Layer 5 of a small transformer language model trained on English Wikipedia (9 layers, counted from 0, width 128).
Take only the direct path to the model's output, skipping the later layers: a vector added to the residual stream pushes a token's score in proportion to its dot product with that token's output vector.

Output vectors of the tokens that the questions are about. A number n stands for n times 0.016.
" world": 17 2 37 6 17 28 24 -14 6 -12 -17 -2 12 -28 8 9 8 -38 9 21 20 -7 2 21 -10 7 9 18 -34 -11 15 -48 -30 -37 -8 -27 12 30 30 8 8 -9 13 -17 -4 32 13 -26 -25 23 -18 -13 10 8 -34 -16 23 44 -1 -36 30 1 -6 -24 -3 9 17 14 -20 37 13 -14 6 14 -13 -8 -37 31 -28 -27 11 -14 7 29 46 1 -7 -32 -34 11 27 17 -37 -20 -4 12 -43 -3 -16 3 27 -5 4 -1 38 -29 27 -11 -29 0 -13 25 15 -7 -19 1 3 9 -25 -15 -4 -22 2 37 25 -15 7 2
"’": -7 6 20 0 5 36 -27 4 -17 -17 19 9 -27 -44 -12 34 -20 -39 -30 29 70 18 -53 52 -53 3 36 -18 -2 -9 34 -21 -24 19 -51 4 47 -14 10 33 -10 25 38 -21 -4 -2 9 2 -42 16 -37 -3 -6 -19 -4 -18 -21 -10 2 -61 -21 -12 -19 30 -4 20 -15 34 65 -16 -45 -5 30 -31 15 9 -1 23 9 -6 6 -2 33 8 -3 3 -44 -17 -43 35 48 -20 11 -9 -1 20 -27 -2 10 35 30 12 13 18 11 -21 28 -15 -39 28 11 14 9 -2 10 -25 -19 -9 33 -2 -44 -6 16 8 -14 6 -4 11
"hel": 23 -20 33 28 -7 11 30 18 -28 -5 -10 10 -42 -15 49 -13 -33 -30 11 25 -50 15 5 1 -7 -18 28 -67 26 37 9 6 12 -36 16 -13 42 23 -1 20 16 21 22 -24 -16 -7 0 -29 -25 22 3 9 15 14 -17 -21 16 -18 -67 -6 1 50 30 -18 31 -6 -11 -12 71 45 -22 23 -22 -10 75 17 5 -4 -25 26 47 -9 -30 15 1 22 -4 -32 -28 -21 22 -15 -14 -33 1 -9 4 18 5 23 -9 -52 -26 72 8 -5 -34 -11 -37 25 -22 11 24 -5 -49 -37 -1 -22 16 20 -27 -11 48 -44 -18 -22 15 -6
"le,": 15 -19 -33 4 14 29 30 20 14 33 -65 -41 -25 2 -21 45 10 28 13 -15 15 -10 -42 2 -6 14 28 -42 -7 3 19 0 -2 -86 38 -7 39 -6 5 -15 17 -12 -16 -22 2 -32 20 13 0 16 29 -42 5 -7 -27 44 20 -8 -26 -14 27 12 -35 -81 19 -24 29 -20 -1 -28 -13 14 -8 -8 26 0 -63 4 -74 24 -7 -9 29 14 43 10 -27 -39 23 27 44 12 10 -12 1 7 -10 31 26 33 11 -22 53 -4 7 39 3 -25 -25 70 -37 -17 8 20 -63 -33 -32 43 16 -35 -13 6 21 49 -4 18 3 -1
" Time": -2 -9 -2 17 16 9 -24 -18 9 22 -6 2 1 -10 0 13 74 -24 6 -13 5 -71 5 -35 31 6 42 -18 -26 -16 3 -29 -64 -26 -12 -5 23 12 4 -27 -8 35 46 -5 -10 8 3 3 -3 -21 -10 -22 -12 -22 11 1 18 -14 7 -15 16 -2 44 9 -1 -18 -20 -31 9 31 20 1 1 -13 11 -4 4 -2 -18 21 -9 -21 -37 20 35 32 18 -4 -10 15 32 29 -19 8 -4 -8 -32 8 12 -25 -2 22 33 -27 36 -13 21 5 10 20 -41 -27 13 -7 -21 16 18 28 -17 19 -9 -27 1 1 14 -35 14 0
"als": 19 -10 13 31 42 -16 -57 35 -4 23 -42 12 -10 4 1 -11 -18 -19 -2 11 12 7 38 -35 4 27 -12 -57 -39 10 -1 -34 -17 -46 -58 -10 -17 -10 51 -5 14 8 26 -7 -33 62 -20 -13 30 -15 3 13 4 -3 -1 -9 20 7 14 13 -33 8 -24 -43 30 16 -9 -10 3 0 -32 -11 -20 -36 -6 59 -64 -22 19 -3 27 22 12 10 17 38 -30 33 3 28 11 31 -16 2 2 3 5 -11 -1 1 -31 24 9 23 25 6 -5 -73 14 32 11 37 3 6 -40 4 -2 -11 38 -42 -25 26 5 5 1 32 16 -16
"ch": -23 -66 4 30 -13 20 46 4 -1 -36 1 5 -28 -4 1 -1 -16 -24 13 27 38 32 13 -6 -7 -13 -22 -39 1 -12 0 -13 -23 -37 -15 14 19 -18 9 14 -27 2 1 -4 6 -29 -16 6 33 6 -12 -22 0 36 22 2 -32 -30 -34 -5 20 -27 27 5 20 24 24 -4 -37 3 -5 -5 2 20 1 -17 -34 7 12 -21 60 -2 12 5 -17 10 -13 -28 -5 18 4 -9 17 3 1 -20 15 -18 14 6 -34 22 16 42 -3 -12 -12 14 -15 29 5 -13 4 7 -16 -34 4 39 23 6 -9 2 17 -39 31 37 39 5
" the": -13 22 -13 7 -8 30 -16 26 -13 14 16 -22 17 2 14 -27 -14 11 -2 -27 -19 14 9 7 -3 16 -28 36 30 32 -27 0 30 19 6 4 -5 9 9 17 -23 -4 4 5 22 40 -13 -7 -4 -7 -10 17 -23 3 17 -25 24 -6 3 1 1 -1 6 -3 2 -15 27 30 13 2 13 -27 -9 11 -18 -14 -48 -18 8 20 -21 -25 21 11 15 -23 20 -2 2 -10 30 -3 28 22 4 -40 -5 18 3 -15 -6 12 19 -18 5 -28 -18 23 -12 -24 -17 -30 -8 12 8 -7 6 0 -1 -2 -40 -23 -19 -8 8 0 -7 -5
"ret": -5 -25 9 25 20 -13 33 -11 8 7 1 5 -22 -64 -1 39 -14 30 -9 9 -13 -17 -3 6 44 -4 8 -31 20 -3 -4 -5 17 -57 17 7 38 -1 -55 -19 -7 43 -33 2 -26 21 -9 19 -7 -23 28 -13 -12 19 -8 30 -3 -26 -19 24 14 -21 -17 -30 32 46 -40 -6 8 -22 -45 -23 16 -5 18 48 -28 17 -1 23 24 0 -36 -20 60 6 34 -14 -24 30 -17 40 -15 13 -3 -34 39 22 -6 8 -11 -44 -6 -21 1 -15 -20 13 9 68 -20 32 -27 24 -16 7 37 -4 -28 -6 -26 23 -12 14 2 -1 -7 -22
"red": 11 -32 -4 22 -13 34 40 -6 -33 -11 -47 11 -11 -36 9 17 -19 31 -15 -10 -25 -26 -13 8 6 -22 35 -23 32 -18 68 -25 45 -14 -7 46 -15 -12 -1 12 19 47 3 25 -26 19 14 10 -13 31 -9 -42 -21 4 -25 2 45 1 -25 18 -16 -18 -17 -8 34 33 -12 -29 -22 -5 -10 -9 38 -25 92 32 -19 -26 -9 44 25 8 13 -8 -6 10 25 20 25 5 -46 18 -23 -22 0 -2 -15 33 -17 -4 -15 -13 14 -10 10 -43 -9 -34 14 29 13 -4 24 29 -8 18 -4 -7 -32 -46 -16 6 -39 4 -2 -58 22 2
"ative": -2 -22 -37 -26 46 28 -24 -28 8 3 -48 29 8 -49 -20 1 -11 -14 61 -11 -3 -28 3 -9 36 -5 -30 -50 0 24 -3 -5 10 47 0 -8 -4 -13 26 11 -13 10 24 -36 -4 7 -8 -24 22 19 -3 -57 46 7 -7 33 -14 -33 33 -23 -4 39 23 -53 -6 15 -29 -36 38 14 -11 2 14 16 -24 41 -29 24 31 34 27 10 -14 12 -6 28 22 22 -1 17 7 23 -18 -17 -3 2 -38 17 -66 28 40 3 -2 -38 -2 1 4 -31 -13 33 10 32 -11 -9 8 8 5 -6 -25 -10 -28 -19 37 -21 -4 -12 21 9
" are": -21 1 -1 -2 18 18 16 19 -16 27 -45 -40 15 -23 27 14 -20 -31 24 6 70 4 4 20 -35 -14 -14 1 -11 1 3 -29 -35 15 -24 3 24 -13 -5 15 4 -2 12 -15 10 9 30 33 3 -21 17 30 24 -28 -43 -8 14 25 -24 -1 43 24 -15 7 -14 -8 21 -16 27 16 6 -4 -22 3 -30 5 -31 10 -16 11 16 -1 4 5 -12 -11 -40 0 -23 3 14 10 21 -1 5 -18 -31 -13 31 -8 22 -5 -50 -40 34 -27 -14 0 6 -17 -26 22 -37 13 -15 1 7 33 14 8 1 0 1 38 18 -9 24 -7
"ons": 13 -86 -22 57 31 31 30 -1 18 15 -41 18 -29 8 8 -17 -26 -48 -9 -13 -17 -13 -16 -23 1 -9 6 0 24 -26 9 -43 5 -58 22 12 -27 -29 -16 -18 25 22 7 -12 11 11 7 26 -19 47 4 -26 7 4 -14 14 11 -21 39 13 1 -7 30 28 8 18 1 -36 26 18 -39 -13 -21 -7 19 14 19 13 11 -30 39 13 -19 -9 -32 6 -36 -11 -6 1 11 45 7 14 -1 7 -17 21 -42 11 -15 14 -9 17 21 11 4 -58 30 66 22 30 -15 -38 12 25 -31 7 14 -27 -43 22 -36 37 12 -2 -7 2
"s.": 66 8 24 0 37 10 -22 27 -18 -20 16 -7 11 35 15 22 -39 9 -17 -25 39 15 4 49 -10 -32 14 -46 31 -16 -36 -39 41 -6 -16 21 -13 5 14 -38 -3 -13 14 -36 44 -24 -26 25 6 5 36 -17 -6 -10 -34 -34 7 -2 26 5 29 -5 11 -8 28 20 -19 -27 -7 6 -24 20 -16 5 5 15 -36 -10 -9 -22 -20 2 -21 25 2 -2 24 -30 -10 7 29 -1 4 -24 -1 11 -46 -3 4 -21 -3 -54 19 -26 26 1 22 -48 18 -31 10 11 18 -5 -13 7 -15 3 -15 -7 -5 7 11 61 10 8 34 -7
"x": -18 -15 4 2 -29 -1 5 23 -2 1 -44 14 0 17 -21 8 -27 -69 31 21 -6 -7 3 3 -8 41 -7 -12 -22 14 -44 -5 -6 12 30 -7 -23 18 10 9 -5 -20 -7 -23 3 -53 -3 15 6 -3 29 -6 17 -13 35 36 -30 -5 8 -13 -35 -8 -3 -14 -6 54 -27 -13 -20 16 3 0 0 -1 2 -13 -24 -1 13 16 14 34 20 -18 27 -6 -26 -11 13 32 -28 -7 -22 -25 0 11 18 -6 29 6 -24 -10 13 15 24 -4 -4 -4 -27 31 -6 7 27 49 8 34 -9 10 3 -29 17 -2 -1 -8 6 7 44 -25
"aul": 15 -12 -4 4 36 -5 -28 -27 -26 -19 -10 32 -9 6 18 -4 -30 -23 -28 -28 -21 -7 -3 -1 17 -14 41 -34 6 -4 23 21 -21 -42 -6 -32 16 62 -9 8 31 29 -3 -47 -23 12 0 5 18 54 27 -13 -16 10 -15 26 21 16 14 26 1 54 12 -5 9 11 18 -14 31 8 -40 -10 28 -33 75 33 -9 39 -30 -29 12 25 4 -6 -6 29 -49 -45 -18 45 -1 9 6 -18 -3 4 25 3 -16 0 -1 -30 -23 23 5 -24 -9 -20 -20 48 -48 4 -6 -12 -4 1 2 -18 -18 -36 23 6 4 -10 -19 -19 30 -9
"iet": 26 20 26 21 27 44 26 -39 -9 -22 -61 -1 -24 -6 -9 -4 -11 1 14 -19 7 0 5 11 18 10 -15 -46 -29 18 7 -9 2 62 27 -28 39 -21 16 -13 33 8 25 21 -8 -22 26 -47 -34 19 -6 -13 -11 -48 -21 28 -24 -39 -40 -25 5 26 1 -8 -8 45 -12 -12 12 -37 -16 59 0 -4 19 30 16 16 12 -12 19 24 -18 7 14 27 -19 -11 -33 -18 13 30 -16 -34 1 -15 -44 -12 -19 -8 1 6 -17 41 40 14 24 -29 27 22 20 30 31 -28 -1 -25 14 39 -3 -43 -38 2 18 -3 -13 -13 14 -30

Each question shows what one neuron of this layer's MLP adds at an activation of 1. A number n stands for n times 0.0029.

n5: -9 24 34 9 -10 2 -16 12 3 3 10 10 -27 10 1 -2 -11 -6 -13 6 -17 -9 -21 15 -3 15 -8 0 2 19 -17 -2 -15 18 8 0 15 4 0 20 1 -27 32 10 6 4 14 -10 16 6 -2 21 -2 -1 15 -10 -9 -10 -23 38 -25 -2 -8 -9 7 15 13 4 -3 3 5 40 5 -3 3 -6 -40 -9 5 -8 -20 3 -25 35 25 -1 -2 6 10 -23 -16 10 -12 -6 7 30 0 13 -22 20 26 -2 -10 15 -4 -6 -24 -14 -21 1 7 -31 -6 -6 -18 -2 -21 -15 3 0 -9 -1 -8 17 4 -4 -6 -1
Which of these tokens does it push down most? "ons"

n27: -3 35 -3 -10 -14 -16 -11 -16 -9 17 -5 -19 10 6 35 -12 -48 29 1 11 1 -15 1 29 15 -4 31 -18 0 7 -24 5 -25 -16 -22 -2 28 27 -2 -11 5 -28 -29 6 -10 -55 -16 33 17 -24 5 -18 -16 23 5 -13 2 25 -9 8 -11 10 -16 25 18 15 20 7 10 -9 54 7 -14 36 -4 -1 10 -14 -1 -15 10 8 -29 -1 -12 15 9 -10 17 -4 -3 12 3 -13 29 13 -17 -14 0 -3 -24 31 -3 10 6 -22 9 -12 -35 -10 -16 22 -5 12 2 -5 -15 -25 13 9 -7 -2 -9 44 9 -8 2 1
Which two tokens does it push up most, strongest first? "s.", " are"

n97: -5 -9 -14 13 8 -2 23 -15 15 -3 5 -12 -21 -5 5 28 -5 0 8 -4 -16 -37 -18 7 -8 -1 4 7 -13 6 -14 13 15 2 0 -41 -15 -1 11 -32 21 -7 4 0 -16 -1 11 -16 0 -2 -11 33 -9 7 8 6 -5 7 8 24 6 -16 -7 -20 -11 10 7 -2 -32 29 -25 33 12 36 -23 0 -5 28 -15 2 -37 8 -13 3 -25 -3 -8 11 -30 13 -28 3 27 19 21 19 26 15 6 1 -19 5 -2 11 1 -14 -31 -12 -12 10 6 7 -1 12 5 -1 0 9 -4 -10 -32 0 -16 -15 12 -28 -13 -7
Which three tokens does it push up most, strongest first? "ret", "ons", "x"

n59: -6 -21 2 -24 -2 11 -1 3 23 -7 -14 -7 -2 16 9 0 13 -12 -8 19 5 4 20 4 -11 -19 23 -15 6 35 -12 28 7 -17 1 -26 37 6 29 -20 -4 -14 -9 -14 -13 10 -2 -1 -15 -23 -1 -31 -9 23 7 -7 8 18 -26 -31 -13 10 -19 -5 -28 -31 23 12 1 -7 12 -7 -14 30 11 3 2 -28 18 3 -3 25 -7 -10 -2 -11 -39 10 -7 -7 -4 -16 35 -11 11 -2 -30 12 7 2 25 21 33 5 -11 -19 10 25 -20 -2 5 -15 31 -3 -9 -23 -28 35 26 -2 -20 0 23 15 19 -12 14 -21
Pushed up most: "le,"

n12: 10 0 15 0 9 3 26 13 11 12 5 -7 1 -5 32 13 17 7 1 -10 -22 -2 -11 -8 27 -17 -28 -8 -11 -29 -8 -18 4 -2 2 -7 -1 -17 -17 -18 -17 -7 0 -1 5 16 -7 12 -11 8 6 1 -12 -5 24 3 -18 -24 18 -2 -5 -1 14 11 -27 -8 -5 -28 -8 8 -23 -9 6 -9 19 14 -31 -16 20 11 -23 0 -21 10 5 28 19 -10 6 -22 -15 -6 2 7 12 16 8 -17 2 18 -18 -6 -2 -13 18 13 9 4 33 -4 -22 4 24 28 4 0 8 -23 -13 14 15 2 11 42 2 -12 -23 -7
Which of these tokens does it push down most? "’"

n129: 15 -23 -8 -21 -3 3 -8 6 -17 -23 -26 -6 6 0 -4 10 34 0 24 -19 2 21 -15 38 -24 -33 2 -33 -63 -6 41 31 15 18 1 -2 -17 16 -51 9 11 8 6 -16 -5 -7 -1 5 -5 38 5 -18 5 -22 5 -4 -17 25 -7 -23 -9 2 1 3 -29 15 32 -26 -38 -14 -7 -3 -21 -20 -9 23 10 17 22 34 -15 1 -20 1 -3 10 12 12 33 -10 -15 -22 25 21 -17 1 -11 -1 20 13 -29 23 14 -18 5 17 -22 38 24 13 15 -12 7 -1 24 4 -4 -2 -20 38 -11 13 -5 0 22 1 -1 15
Pushed up most: "red"

n322: -6 -25 -5 5 -25 -18 20 -24 7 4 13 0 32 12 9 8 -6 -15 -19 -18 5 8 -12 -13 6 0 -12 -4 7 -17 24 4 -17 2 10 7 0 -20 -5 18 8 -5 10 -1 1 0 -13 -2 1 14 19 -20 6 21 -26 -6 4 8 -5 13 7 -19 -33 8 16 4 -18 24 -18 -1 16 0 -7 35 -8 -8 4 5 -18 -14 -20 -44 24 -7 -6 -9 2 -25 -9 16 1 15 -22 13 2 -8 -7 21 9 5 -7 22 31 0 -24 -9 35 -2 33 3 12 -10 -26 -19 17 -1 32 -18 -1 -4 -26 2 -6 28 -1 12 -42 -7
Pushed up most: "ons"

n439: 7 -8 6 -7 -11 20 -16 -26 -14 24 -17 18 17 5 21 -1 -2 24 -2 -12 0 27 -31 15 -16 1 -28 24 25 -8 30 3 -5 23 4 14 18 27 -41 -12 24 -28 3 -9 -6 -8 34 3 28 -14 -10 24 -19 0 -27 -15 11 -2 2 -1 -15 7 -15 3 -24 11 -19 -14 6 -19 -2 -3 -13 -6 -3 -14 1 -8 -5 -9 -19 22 -12 15 6 -13 9 13 22 5 3 15 -15 8 -20 -16 7 21 9 7 12 23 15 -6 -22 9 16 12 -5 -29 10 4 11 3 42 12 -12 -4 24 -21 7 -12 -13 -14 -26 15 -17 -8
Pushed up most: " the"

n83: -15 7 -36 -4 8 24 -11 2 16 -2 -1 11 5 5 10 -13 -21 -3 -5 -3 15 -6 -26 7 0 -22 -1 0 7 -13 -2 3 -37 -14 -22 -42 -8 19 -21 13 0 2 -11 -9 5 6 -17 21 27 16 -12 0 -4 -1 5 -17 21 38 -4 -17 13 15 -18 8 11 -11 31 10 -4 -13 -8 6 29 17 14 13 15 -6 21 11 5 17 15 2 5 31 18 -4 -11 -18 7 15 3 -12 8 -29 -4 2 22 14 15 4 9 -23 -19 -6 -8 -2 17 3 -34 -31 -28 -2 1 -11 9 -24 35 -12 20 10 10 -21 15 9 4 -20
Which two tokens does it push up most, strongest first? "aul", " are"

n409: -8 -21 -38 10 -33 -14 -21 38 3 30 19 17 38 2 30 -14 -19 26 -19 -21 0 5 11 -2 -2 1 13 7 4 44 33 -32 37 21 -7 -4 -6 -5 11 -11 -2 27 6 -4 -24 -8 -4 12 2 -1 6 -10 18 -28 37 -11 -1 0 1 -14 -11 10 -3 -1 15 -19 -1 -2 14 -10 8 12 9 -15 -11 14 2 13 -21 15 14 3 -8 21 -37 7 -20 -28 -31 -30 16 -11 33 5 12 5 -12 6 -8 -54 -5 -7 -2 -2 -5 -11 23 16 4 -19 5 -26 8 32 -25 36 -9 9 13 6 1 -18 -23 -2 0 2 -6 -29
Pushed up most: " the"

n511: -16 29 -8 22 -33 15 -1 12 19 -7 -5 -8 -38 -9 1 15 -12 -13 -22 29 2 1 -5 17 15 -20 15 -18 -17 3 23 32 -29 -14 8 22 -5 7 -2 -19 3 19 -18 -20 8 -19 -22 22 20 -18 21 -22 -8 -29 21 -4 -8 -5 17 -20 -21 -11 -12 24 -34 -2 -20 -13 3 1 15 6 24 17 13 5 -2 15 24 6 -1 -12 -15 2 -45 1 9 18 -17 29 -29 3 15 15 9 8 16 -24 -5 -8 -18 -9 -4 28 20 -4 19 2 -4 20 45 13 27 7 7 7 3 3 3 -4 -9 -2 12 -22 16 -12 -8 6
Which of these tokens does it push down most? " the"

n144: -14 4 21 19 12 25 25 0 11 -17 -5 -1 -20 15 -19 3 18 -36 10 32 -15 -8 7 -4 -4 3 -1 12 -14 -14 1 -44 -4 -1 15 15 -27 -6 -29 19 2 -1 14 18 -10 -10 34 -8 5 -2 36 -18 23 27 -2 28 -13 -8 -1 -4 -14 5 -7 -23 1 21 18 -9 7 -17 14 26 -44 0 -19 1 -7 -16 -1 -55 -24 -12 -38 -6 -22 44 13 -25 20 -2 -1 -3 -7 -5 -14 9 -19 6 12 14 -17 5 -5 -3 -24 22 36 2 9 -2 7 34 -22 -27 -8 12 21 6 -2 14 0 -5 -2 -5 12 -41 -8 2
Pushed up most: "ons"

n316: 0 -3 0 -5 4 -10 13 31 -7 -17 10 -1 -3 -6 27 -2 3 21 12 -12 11 -14 11 -28 -3 -29 8 9 -5 -11 8 -15 5 11 19 -37 18 -1 9 -5 -14 -8 -7 -4 -11 -34 4 -8 -30 -15 0 20 -30 12 -4 0 -36 -35 4 -11 -7 -11 13 14 -10 1 2 6 14 26 13 18 15 -7 -17 -33 19 -4 -8 13 12 -15 -11 -14 -3 -5 7 17 -24 14 21 16 -5 -9 29 -6 16 0 17 10 -15 -28 -1 7 24 -2 -37 2 6 -8 -11 -11 -17 5 -10 4 -1 5 -4 -9 7 10 -9 -10 12 -12 14 14
Pushed up most: "hel"

n285: 12 -11 17 -8 -22 -8 -17 -6 4 -10 -17 -8 -30 -5 32 5 -18 1 -17 -3 5 -15 39 -6 17 7 29 9 21 -33 -29 -2 17 9 -8 19 1 19 -10 -10 -26 -3 3 -14 -3 3 -25 -2 16 12 -21 27 10 28 -22 15 24 12 -6 19 -5 -5 -77 -6 -29 -4 -1 8 -13 -8 -3 -44 11 7 41 32 -6 -12 -10 2 10 -9 21 -6 4 6 4 7 36 10 7 5 -28 9 -25 16 5 23 -16 2 -14 1 41 -3 -14 3 -14 -16 7 8 29 -26 16 11 25 -6 15 -2 -16 -3 9 1 -12 33 -7 -9 -10 13
Pushed up most: "red"

n167: 34 54 9 6 2 5 -1 -13 -5 6 0 -12 -17 26 3 -8 -26 -41 15 27 -4 24 -24 8 -12 -2 8 1 37 15 6 15 -1 11 -12 -22 -16 1 -35 2 16 37 36 1 -7 -23 12 3 11 -32 32 19 -5 6 -7 -3 -9 -2 8 0 -25 1 -1 -10 5 -11 -29 -3 -5 20 7 -15 -1 -2 23 -44 -1 31 19 -6 -18 -23 -10 7 0 -11 -37 7 19 4 -8 -4 -15 13 -4 -15 11 16 -17 34 10 4 -23 -11 -2 42 -11 14 24 -20 16 -16 31 -30 6 -23 -11 32 16 -16 -24 16 7 -15 -6 -22 1 31
Which three tokens does it push up most, strongest first? "hel", "’", "iet"

n297: 13 8 4 8 12 6 -37 -4 -8 0 6 -7 -16 -4 20 -13 -20 11 -15 -1 17 -19 5 -17 8 -18 2 0 -19 5 -6 -20 24 -7 -12 1 -16 -12 1 -5 3 -9 -7 13 23 9 -19 37 -4 16 -6 26 1 -9 -27 14 26 2 -8 -2 -19 16 -7 -10 14 -16 32 29 16 -5 9 3 -10 -2 -27 1 -5 0 7 -5 -2 -3 -22 -21 -5 11 -3 13 4 -10 -2 0 -18 12 -6 27 9 16 18 3 -5 -4 -20 23 0 24 -38 17 -7 12 -3 -26 -1 14 1 1 2 7 23 2 20 3 -7 3 -22 -8 5 -16
Which of these tokens does it push down most? "ative"

n98: -21 26 24 -34 -3 -5 -24 -11 7 -4 -39 -13 47 -30 -15 -23 -23 -2 9 -1 19 -8 -24 -10 -3 -5 -11 11 35 9 21 -1 -20 -10 26 -35 -3 47 3 -14 16 -45 -3 -19 -25 -23 -3 18 -7 19 -33 29 35 13 -6 23 -20 -2 6 24 24 -13 -6 21 0 -1 -18 3 -8 34 17 19 18 -20 -17 49 13 -17 3 -30 1 -2 6 0 1 12 -2 -10 12 -21 11 -2 -11 -5 -5 3 2 -16 -32 1 3 -1 29 -10 -19 5 4 -10 -17 -3 17 34 -26 8 12 -15 -27 16 21 10 45 1 -18 -21 -6 -10 19 13
Pushed up most: "ative"

n480: 0 19 18 9 3 -14 -12 0 10 7 13 -6 -3 7 21 -9 -3 31 -4 -36 6 -38 39 -27 5 -1 6 -5 1 -12 0 -13 2 9 6 5 -4 -10 21 -18 -2 -36 11 -1 -11 36 0 -10 -6 -7 -6 -8 -19 -10 -15 -4 1 10 6 -4 9 19 -1 -17 -19 -12 6 19 -3 -5 -4 9 7 -17 15 5 3 -3 -9 15 -2 12 0 16 -16 -3 27 2 -4 -3 -11 9 7 35 9 8 -4 -36 14 -36 1 -1 7 -28 4 -19 -16 -3 -2 5 -2 8 -10 14 7 3 4 10 12 -17 19 17 6 -5 -5 11 8 12
Pushed up most: "als"

n138: -2 -23 -20 13 -1 19 12 14 1 -10 2 21 -16 -1 -9 -8 -12 -26 9 15 27 -11 -20 -15 -2 0 -28 12 18 -29 -23 -15 -42 8 -11 -9 27 2 12 0 -19 -22 -3 12 15 12 1 -10 -6 13 -4 6 -10 12 -7 20 -16 0 -17 -5 -46 -29 -16 14 12 12 -3 11 -17 -10 -10 21 -35 -25 8 -19 -11 14 9 -16 18 13 -6 18 5 14 -6 5 16 7 -6 0 -3 19 6 4 22 22 -5 -13 16 -3 -1 -13 -1 -19 25 -29 -17 -11 23 -9 18 -8 0 9 -8 -14 9 14 -8 11 10 17 14 41 26 -4
Pushed up most: "ch"

n227: 5 -11 7 22 -19 44 -15 -4 -2 -16 -33 -3 -1 21 12 8 -34 28 -63 -5 -14 18 -8 -4 25 -6 -17 13 20 -7 19 34 2 4 6 -1 21 11 -19 -1 20 -7 6 -13 15 -14 -5 -15 3 11 26 22 4 23 9 -4 -1 14 3 -9 5 -5 -13 4 -23 4 18 6 -26 0 11 4 -5 42 -21 -18 -6 15 -4 29 4 -2 -14 13 -18 28 -19 -5 -20 -2 7 -8 -20 13 -15 28 8 -10 -5 -14 5 -27 3 14 20 -5 5 4 6 22 -15 -21 -29 11 18 11 -28 -23 -10 16 -20 0 7 -2 -4 29 1 -8
Pushed up most: "aul"

n292: 21 -6 6 -8 18 -10 -2 19 7 2 -3 22 -24 -24 -6 18 5 -9 -14 -43 -18 4 12 3 24 25 26 21 -8 22 0 2 18 -1 8 4 -47 10 12 2 3 13 -10 3 31 -31 -11 11 7 -15 11 7 7 5 -30 5 14 -14 -14 -1 29 4 12 37 -18 -15 -6 3 3 16 -6 -17 13 -39 10 6 -37 15 41 6 -7 8 12 11 25 -6 -11 -42 -15 -5 10 6 -4 22 15 -16 0 -18 2 -25 8 -14 -2 3 23 -26 -6 18 -9 13 -22 3 -18 21 -13 8 3 -7 -2 -4 -5 -16 14 -9 -11 -1 -6 -18
Which three tokens does it push up most, strongest first? "aul", "ret", " the"

n369: 5 -5 -12 32 9 0 14 -28 11 -28 -22 11 -9 22 -17 24 32 -20 5 -9 13 5 -20 -10 -14 -26 17 8 21 -15 -37 37 -4 7 6 37 15 -33 -4 -4 -7 25 -4 9 -18 -2 12 -46 -25 10 -8 -14 2 -3 -13 -9 -16 7 -5 -23 10 14 -16 7 31 -2 17 -14 -12 14 10 21 5 -9 7 4 -12 -5 0 -3 1 16 -16 30 13 5 8 -12 -23 -36 37 18 6 9 3 -12 -37 12 12 -5 34 16 22 -15 2 -5 -3 -43 -11 7 -15 -5 15 19 14 -6 14 7 -13 -15 17 38 -9 3 16 4 20 -17
Which three tokens does it push up most, strongest first? "iet", "le,", " Time"

n47: -2 3 -1 -5 -2 9 -17 24 -12 0 20 0 -10 0 -4 2 2 16 -2 0 3 7 -17 19 -19 -15 -2 1 -9 -2 -11 -8 8 7 -12 5 9 -16 -18 -8 30 -10 30 -12 5 10 9 6 -1 0 12 -4 -22 24 -28 -13 -24 -1 -6 5 13 -3 -11 17 17 -12 4 -25 5 13 -9 17 -9 -15 -6 -2 19 -8 0 -33 2 20 5 -1 -2 8 8 11 -8 -6 8 2 20 -21 30 -3 9 3 12 5 -11 -10 2 -3 -8 28 -16 2 -18 17 12 -31 1 1 1 -10 17 -29 -20 -5 -8 23 -10 -7 7 -3 -9 -5
Pushed up most: "s."

n73: -17 40 -18 -17 -7 2 18 22 -17 -20 -1 -20 -23 8 -3 26 -5 -6 7 -8 -17 -5 22 -18 -16 27 -8 -1 -14 -15 -21 35 -2 10 -14 3 26 -12 -11 -1 12 15 -11 19 -13 -9 10 32 -23 -6 9 6 -12 -8 -35 -5 -9 0 0 -1 -8 5 8 -2 -14 5 -5 0 17 10 8 -12 9 -8 -15 -19 14 17 6 -13 10 19 -9 -13 -15 -9 15 19 18 4 14 18 -13 14 15 12 5 -24 -11 3 -5 -11 -33 -17 12 3 -4 6 18 0 -4 17 2 2 6 11 -6 10 -5 -5 -17 -32 20 11 7 5 8 -8
Which two tokens does it push up most, strongest first? " are", "iet"

n350: 4 -16 -12 27 28 -22 2 -8 -7 7 5 1 -19 -9 5 2 -2 -5 15 6 -4 -21 -5 6 -7 -28 13 17 -6 30 3 23 -1 -10 10 -14 -29 20 -29 1 -25 7 9 -10 19 -10 0 -9 -10 3 17 5 7 12 -20 8 -1 12 -9 16 37 13 -2 -8 -24 -9 -2 8 8 -4 -4 9 18 -11 -4 -2 0 29 -15 36 -16 3 -3 9 -9 7 -7 8 4 3 2 -21 -1 -13 12 7 25 7 8 -12 -11 0 -5 7 -1 -5 17 -20 -3 8 -35 -14 1 -19 22 20 17 -13 12 -3 -22 1 3 -19 31 -8 6 8
Pushed up most: "aul"

n75: -18 -15 4 2 22 22 6 -5 5 -18 10 25 -5 12 -15 -11 -10 -8 -13 5 4 0 25 22 -7 6 -9 2 -2 17 -25 3 8 16 5 -4 2 7 -5 -18 -17 -33 -8 -3 -19 23 -5 10 -11 -17 0 -37 0 0 -6 -25 -7 6 3 -14 -6 -27 -13 35 -8 44 -1 19 16 10 15 5 -17 17 9 -10 -29 -27 2 -3 35 -3 -8 7 -10 8 -40 -2 6 8 -3 3 -14 36 7 -6 -4 -8 4 -18 -5 2 -24 27 24 -22 31 -42 -12 -6 8 -23 -9 -18 4 1 8 -4 32 20 24 -28 8 -14 9 1 30 -5
Pushed up most: "ch"

n301: -15 31 13 -2 -17 9 2 27 8 -11 -7 -15 44 -11 36 -15 1 27 -35 14 4 7 7 -5 0 -12 -17 20 30 -4 -4 -2 6 3 11 22 -22 -1 26 25 -23 21 9 2 4 2 -32 -6 -6 -8 9 -23 -21 21 11 -22 29 35 -9 10 -18 -1 -21 1 6 -18 5 3 -11 -8 3 3 -21 21 -16 -29 -23 -11 12 7 -15 -9 0 22 -8 -9 6 1 31 -4 -6 -20 -9 21 -6 -16 -1 10 -4 19 -11 24 5 7 13 -27 -4 1 -30 22 11 13 22 -9 -1 -2 15 8 -20 -3 8 -8 4 -5 10 -27 7 11
Pushed up most: " the"